Layer 9 of a small transformer language model trained on English Wikipedia (23 layers, counted from 0, width 128).
A neuron's activation on a vector x is GELU(weights . x + bias), where the dot is the dot product.
The model reads these tokens: "av" "ist" "a" " |" " " "7"

The vector x that enters this layer's MLP at each token. A number n stands for (n - 128) times 0.031.
0 "av": 97, 112, 130, 113, 112, 143, 126, 149, 129, 121, 129, 158, 142, 156, 124, 130, 52, 111, 152, 124, 115, 120, 140, 102, 139, 128, 129, 119, 120, 144, 113, 118, 130, 122, 118, 128, 47, 117, 128, 144, 113, 106, 133, 153, 132, 138, 130, 126, 141, 138, 149, 127, 127, 141, 159, 110, 100, 140, 126, 150, 136, 109, 109, 135, 154, 91, 171, 124, 149, 117, 161, 189, 133, 121, 125, 97, 153, 70, 128, 67, 108, 125, 128, 167, 156, 141, 114, 145, 109, 120, 125, 116, 137, 140, 149, 161, 150, 128, 138, 120, 121, 143, 140, 117, 127, 99, 178, 101, 141, 112, 83, 138, 124, 121, 145, 164, 113, 104, 122, 120, 225, 127, 105, 139, 128, 127, 137, 131
1 "ist": 107, 128, 151, 116, 121, 133, 105, 101, 159, 125, 133, 139, 131, 144, 128, 133, 35, 117, 130, 114, 129, 112, 139, 79, 144, 117, 153, 117, 144, 142, 177, 121, 139, 120, 169, 123, 104, 137, 121, 101, 115, 113, 145, 139, 130, 135, 146, 153, 123, 103, 135, 120, 134, 125, 130, 138, 118, 129, 129, 153, 164, 116, 122, 120, 168, 95, 157, 126, 143, 119, 146, 179, 110, 103, 130, 111, 162, 109, 139, 104, 117, 117, 173, 152, 139, 136, 111, 127, 129, 139, 112, 129, 92, 125, 118, 157, 150, 128, 119, 109, 114, 132, 117, 121, 128, 136, 155, 122, 110, 118, 93, 130, 134, 139, 133, 113, 115, 110, 112, 118, 235, 112, 105, 142, 138, 133, 153, 134
2 "a": 127, 139, 131, 145, 132, 150, 87, 123, 136, 107, 152, 110, 129, 150, 125, 124, 14, 140, 142, 114, 128, 126, 136, 145, 122, 138, 139, 135, 127, 143, 129, 117, 135, 124, 139, 128, 103, 126, 110, 163, 99, 117, 132, 121, 118, 126, 142, 133, 126, 110, 127, 140, 129, 119, 140, 130, 119, 122, 124, 134, 143, 128, 129, 126, 190, 123, 158, 132, 135, 119, 151, 185, 120, 104, 136, 134, 122, 120, 136, 110, 127, 118, 137, 144, 132, 138, 103, 121, 125, 135, 116, 117, 137, 121, 133, 128, 109, 125, 115, 144, 127, 135, 132, 128, 126, 126, 155, 100, 146, 129, 102, 125, 137, 127, 153, 148, 132, 128, 99, 129, 237, 117, 116, 114, 127, 117, 108, 146
3 " |": 117, 107, 147, 189, 128, 134, 119, 127, 121, 131, 133, 117, 122, 135, 134, 128, 35, 122, 127, 120, 126, 124, 158, 121, 127, 142, 144, 130, 111, 140, 144, 134, 134, 130, 137, 134, 98, 133, 131, 120, 129, 122, 93, 112, 130, 136, 137, 126, 124, 123, 109, 123, 123, 133, 95, 129, 132, 131, 124, 143, 162, 121, 130, 134, 212, 102, 149, 135, 124, 131, 121, 154, 123, 118, 135, 118, 131, 133, 141, 105, 120, 128, 122, 148, 140, 141, 128, 124, 136, 149, 135, 130, 145, 122, 125, 133, 130, 122, 118, 135, 117, 132, 118, 142, 125, 129, 131, 107, 127, 132, 109, 87, 135, 127, 129, 111, 115, 142, 124, 139, 250, 130, 125, 115, 133, 106, 127, 134
4 " ": 139, 136, 143, 180, 143, 137, 142, 127, 114, 118, 107, 122, 114, 132, 121, 131, 49, 140, 99, 121, 121, 122, 139, 118, 126, 104, 146, 146, 128, 153, 129, 142, 125, 131, 99, 116, 113, 133, 168, 131, 128, 126, 108, 107, 107, 126, 133, 109, 127, 124, 142, 112, 124, 143, 144, 129, 123, 138, 124, 131, 136, 129, 127, 132, 230, 87, 159, 140, 148, 120, 114, 137, 120, 124, 136, 111, 132, 151, 134, 110, 124, 128, 133, 136, 123, 127, 108, 137, 128, 136, 102, 128, 150, 124, 134, 143, 130, 117, 100, 138, 125, 136, 142, 107, 124, 134, 137, 123, 131, 122, 102, 110, 134, 128, 131, 118, 120, 131, 121, 134, 246, 129, 120, 135, 136, 107, 123, 138
5 "7": 125, 129, 149, 207, 126, 147, 114, 134, 102, 113, 167, 121, 131, 128, 136, 135, 45, 113, 125, 127, 121, 148, 144, 133, 130, 131, 140, 131, 110, 139, 136, 119, 136, 109, 87, 106, 119, 116, 123, 100, 116, 132, 121, 99, 101, 123, 141, 123, 118, 139, 116, 127, 131, 141, 143, 114, 112, 134, 127, 135, 134, 140, 136, 141, 203, 104, 140, 127, 135, 114, 129, 153, 115, 119, 126, 115, 137, 136, 140, 99, 133, 123, 144, 139, 147, 133, 143, 140, 129, 150, 121, 135, 150, 133, 143, 115, 95, 127, 133, 136, 130, 136, 153, 110, 115, 108, 137, 128, 124, 121, 108, 130, 126, 137, 97, 137, 107, 119, 107, 142, 224, 126, 129, 146, 119, 117, 134, 132

Each question shows the input weights of one neuron of the MLP. A number n stands for (n - 128) times 0.0065.

n215 (bias -0.137): 104, 147, 112, 95, 123, 186, 130, 126, 139, 137, 128, 142, 113, 135, 118, 136, 161, 142, 79, 143, 145, 65, 144, 102, 144, 97, 96, 103, 106, 142, 97, 149, 147, 164, 143, 128, 184, 125, 165, 105, 134, 110, 125, 103, 159, 178, 111, 137, 125, 81, 102, 96, 99, 134, 98, 135, 146, 97, 156, 137, 161, 139, 75, 82, 101, 112, 102, 165, 123, 85, 159, 163, 102, 138, 116, 132, 133, 106, 150, 165, 95, 124, 146, 139, 171, 141, 129, 156, 149, 98, 138, 39, 56, 141, 150, 169, 211, 138, 165, 122, 119, 116, 162, 122, 144, 168, 116, 188, 177, 104, 125, 109, 113, 103, 120, 133, 138, 137, 116, 75, 109, 100, 127, 149, 125, 77, 149, 108
On which token does it fire most? 1 "ist"

n553 (bias -0.022): 124, 137, 140, 132, 84, 127, 156, 135, 128, 128, 136, 134, 98, 134, 140, 126, 123, 138, 134, 104, 137, 161, 141, 151, 141, 129, 146, 142, 162, 136, 155, 73, 97, 156, 126, 141, 172, 101, 127, 142, 101, 127, 120, 153, 116, 98, 154, 139, 122, 135, 119, 112, 98, 120, 131, 116, 162, 159, 118, 147, 121, 131, 114, 131, 122, 105, 126, 125, 133, 101, 122, 123, 126, 143, 149, 102, 93, 147, 127, 131, 104, 166, 126, 152, 110, 108, 135, 118, 103, 124, 108, 126, 139, 124, 148, 140, 128, 146, 115, 132, 150, 110, 152, 127, 69, 108, 108, 91, 113, 99, 143, 136, 115, 144, 127, 141, 98, 103, 198, 138, 118, 110, 179, 117, 110, 168, 131, 109
On which token does it fire most, and how strongly? 5 "7", at about 0.13

n333 (bias -0.033): 80, 100, 88, 100, 107, 168, 70, 106, 111, 107, 171, 137, 92, 162, 174, 90, 136, 152, 156, 156, 110, 110, 85, 137, 114, 102, 100, 102, 162, 113, 127, 178, 107, 148, 128, 94, 114, 140, 108, 146, 123, 141, 173, 139, 183, 176, 102, 110, 154, 48, 122, 108, 130, 92, 126, 174, 120, 70, 124, 123, 180, 83, 137, 53, 106, 123, 91, 68, 177, 161, 193, 144, 122, 134, 132, 158, 176, 150, 130, 153, 111, 146, 83, 106, 140, 158, 114, 190, 115, 113, 119, 90, 83, 136, 86, 134, 129, 186, 106, 101, 193, 158, 135, 138, 166, 146, 122, 123, 143, 178, 114, 182, 128, 147, 131, 96, 69, 153, 86, 102, 129, 104, 131, 132, 153, 85, 163, 182
On which three tokens does it fire most, strongest first? 1 "ist", 2 "a", 0 "av"

n168 (bias -0.033): 120, 109, 87, 140, 132, 170, 96, 111, 143, 145, 169, 160, 130, 152, 171, 76, 145, 115, 118, 196, 130, 75, 97, 147, 183, 109, 139, 109, 169, 89, 145, 121, 122, 137, 132, 75, 87, 100, 119, 122, 143, 119, 145, 146, 154, 144, 65, 90, 145, 77, 121, 134, 131, 107, 139, 133, 124, 102, 99, 110, 171, 131, 96, 80, 103, 152, 118, 106, 135, 121, 129, 171, 104, 93, 95, 170, 121, 109, 176, 146, 147, 147, 112, 151, 121, 90, 175, 168, 112, 89, 130, 135, 122, 122, 95, 159, 104, 165, 125, 63, 158, 126, 136, 133, 112, 109, 112, 134, 144, 118, 163, 111, 93, 154, 140, 125, 110, 146, 142, 120, 120, 163, 146, 69, 124, 177, 155, 146
On which token does it fire most? 1 "ist"

n171 (bias -0.014): 127, 125, 166, 152, 111, 81, 88, 154, 143, 124, 136, 121, 106, 118, 115, 91, 123, 135, 118, 114, 104, 150, 150, 150, 103, 149, 148, 136, 147, 149, 102, 113, 103, 176, 131, 129, 139, 110, 152, 134, 120, 159, 130, 147, 131, 108, 137, 130, 149, 117, 73, 121, 135, 111, 118, 110, 91, 131, 118, 159, 125, 126, 157, 108, 117, 137, 124, 130, 170, 142, 161, 130, 115, 91, 130, 123, 130, 151, 134, 150, 90, 161, 115, 102, 159, 145, 149, 154, 109, 132, 120, 156, 112, 151, 122, 127, 144, 155, 121, 88, 156, 129, 110, 103, 102, 108, 111, 122, 119, 127, 124, 115, 127, 102, 129, 148, 129, 121, 154, 115, 126, 140, 175, 145, 129, 158, 109, 118
On which token does it fire most? 5 "7"

n638 (bias 0.025): 147, 140, 122, 133, 112, 154, 125, 136, 149, 133, 111, 124, 104, 129, 138, 104, 110, 133, 135, 140, 105, 104, 154, 157, 129, 128, 124, 132, 143, 109, 144, 120, 107, 132, 131, 136, 142, 120, 125, 142, 117, 140, 135, 137, 124, 129, 117, 124, 144, 156, 157, 129, 117, 156, 138, 141, 131, 138, 124, 134, 134, 123, 134, 95, 134, 126, 134, 134, 82, 144, 106, 137, 143, 123, 133, 102, 141, 175, 127, 138, 122, 126, 97, 117, 90, 156, 136, 126, 128, 131, 107, 102, 129, 112, 146, 142, 124, 130, 148, 133, 127, 165, 126, 147, 128, 137, 141, 105, 107, 148, 136, 133, 105, 151, 107, 130, 101, 108, 116, 106, 120, 104, 91, 104, 128, 80, 148, 119
On which two tokens does it fire most, strongest first? 4 " ", 2 "a"

n342 (bias 0.032): 151, 140, 151, 134, 120, 152, 135, 117, 151, 119, 105, 120, 109, 122, 139, 91, 103, 138, 133, 127, 132, 154, 150, 158, 153, 117, 108, 107, 139, 130, 130, 135, 116, 150, 123, 117, 152, 137, 124, 117, 108, 139, 118, 99, 101, 121, 115, 129, 118, 140, 126, 120, 120, 124, 128, 146, 154, 115, 129, 147, 101, 122, 129, 139, 134, 158, 116, 115, 135, 156, 111, 141, 140, 114, 141, 121, 141, 174, 123, 138, 140, 139, 116, 123, 136, 147, 124, 123, 135, 152, 111, 130, 140, 103, 140, 148, 128, 121, 138, 144, 127, 120, 114, 150, 113, 142, 137, 123, 131, 112, 147, 120, 113, 114, 127, 125, 125, 99, 130, 116, 118, 147, 139, 129, 144, 105, 144, 106
On which token does it fire most, and how strongly? 4 " ", at about 0.51

n104 (bias -0.099): 180, 127, 49, 111, 78, 139, 102, 137, 136, 176, 133, 181, 113, 122, 182, 125, 139, 151, 120, 140, 111, 114, 111, 137, 191, 95, 107, 90, 155, 74, 155, 89, 161, 122, 126, 147, 112, 104, 164, 168, 172, 128, 161, 205, 160, 127, 107, 136, 152, 65, 110, 136, 91, 75, 160, 120, 149, 84, 161, 109, 164, 130, 116, 105, 110, 125, 110, 137, 208, 166, 141, 164, 113, 110, 133, 171, 106, 67, 136, 116, 104, 153, 72, 118, 128, 114, 149, 155, 79, 82, 150, 107, 133, 125, 98, 165, 134, 175, 149, 77, 166, 126, 72, 176, 135, 120, 123, 119, 171, 132, 156, 134, 114, 144, 148, 94, 71, 115, 153, 86, 108, 160, 130, 69, 134, 139, 97, 124
On which token does it fire most, and how strongly? 0 "av", at about 0.63

n125 (bias 0.028): 131, 155, 137, 133, 129, 126, 122, 157, 142, 118, 132, 107, 111, 137, 134, 112, 108, 128, 141, 139, 64, 154, 129, 148, 130, 131, 120, 127, 136, 111, 105, 147, 120, 130, 144, 109, 127, 110, 127, 123, 107, 141, 133, 123, 151, 142, 111, 135, 126, 147, 105, 109, 135, 147, 144, 134, 126, 110, 118, 162, 117, 109, 170, 144, 124, 123, 111, 121, 101, 120, 152, 105, 142, 130, 136, 132, 144, 147, 123, 150, 124, 160, 129, 126, 107, 159, 153, 149, 130, 131, 133, 115, 136, 138, 160, 130, 134, 123, 140, 133, 131, 157, 120, 148, 109, 126, 135, 153, 79, 146, 121, 128, 105, 127, 118, 102, 109, 131, 152, 118, 128, 140, 136, 132, 141, 68, 86, 119
On which two tokens does it fire most, strongest first? 5 "7", 3 " |"

n109 (bias -0.014): 100, 143, 125, 134, 183, 159, 148, 121, 164, 125, 118, 112, 130, 121, 128, 129, 136, 155, 91, 113, 153, 121, 151, 115, 133, 115, 155, 106, 110, 109, 123, 123, 142, 154, 144, 143, 188, 139, 140, 136, 136, 83, 116, 144, 139, 131, 148, 139, 88, 111, 121, 82, 106, 141, 89, 152, 159, 95, 152, 126, 138, 138, 140, 140, 120, 110, 123, 156, 150, 124, 99, 160, 131, 161, 96, 89, 78, 46, 124, 135, 156, 96, 111, 129, 153, 88, 146, 134, 112, 145, 161, 153, 128, 152, 148, 160, 130, 137, 142, 120, 108, 141, 136, 130, 122, 164, 131, 129, 108, 107, 138, 111, 167, 115, 116, 129, 89, 103, 124, 119, 107, 149, 107, 99, 95, 70, 81, 194
On which token does it fire most? 3 " |"

n31 (bias -0.005): 148, 145, 146, 138, 106, 147, 165, 147, 140, 117, 133, 120, 108, 100, 141, 115, 124, 132, 160, 130, 122, 133, 137, 136, 99, 120, 122, 132, 155, 104, 141, 103, 94, 136, 113, 122, 163, 129, 85, 141, 122, 144, 124, 125, 151, 125, 112, 81, 102, 178, 130, 123, 111, 114, 151, 125, 159, 94, 125, 146, 119, 138, 148, 88, 134, 135, 120, 109, 138, 103, 133, 120, 129, 142, 135, 132, 112, 119, 147, 131, 144, 136, 137, 142, 161, 141, 126, 135, 130, 154, 123, 141, 138, 123, 135, 84, 121, 112, 84, 136, 105, 134, 133, 135, 117, 132, 138, 86, 157, 117, 158, 129, 113, 175, 127, 89, 117, 140, 151, 164, 116, 147, 109, 96, 156, 129, 111, 157
On which two tokens does it fire most, strongest first? 5 "7", 2 "a"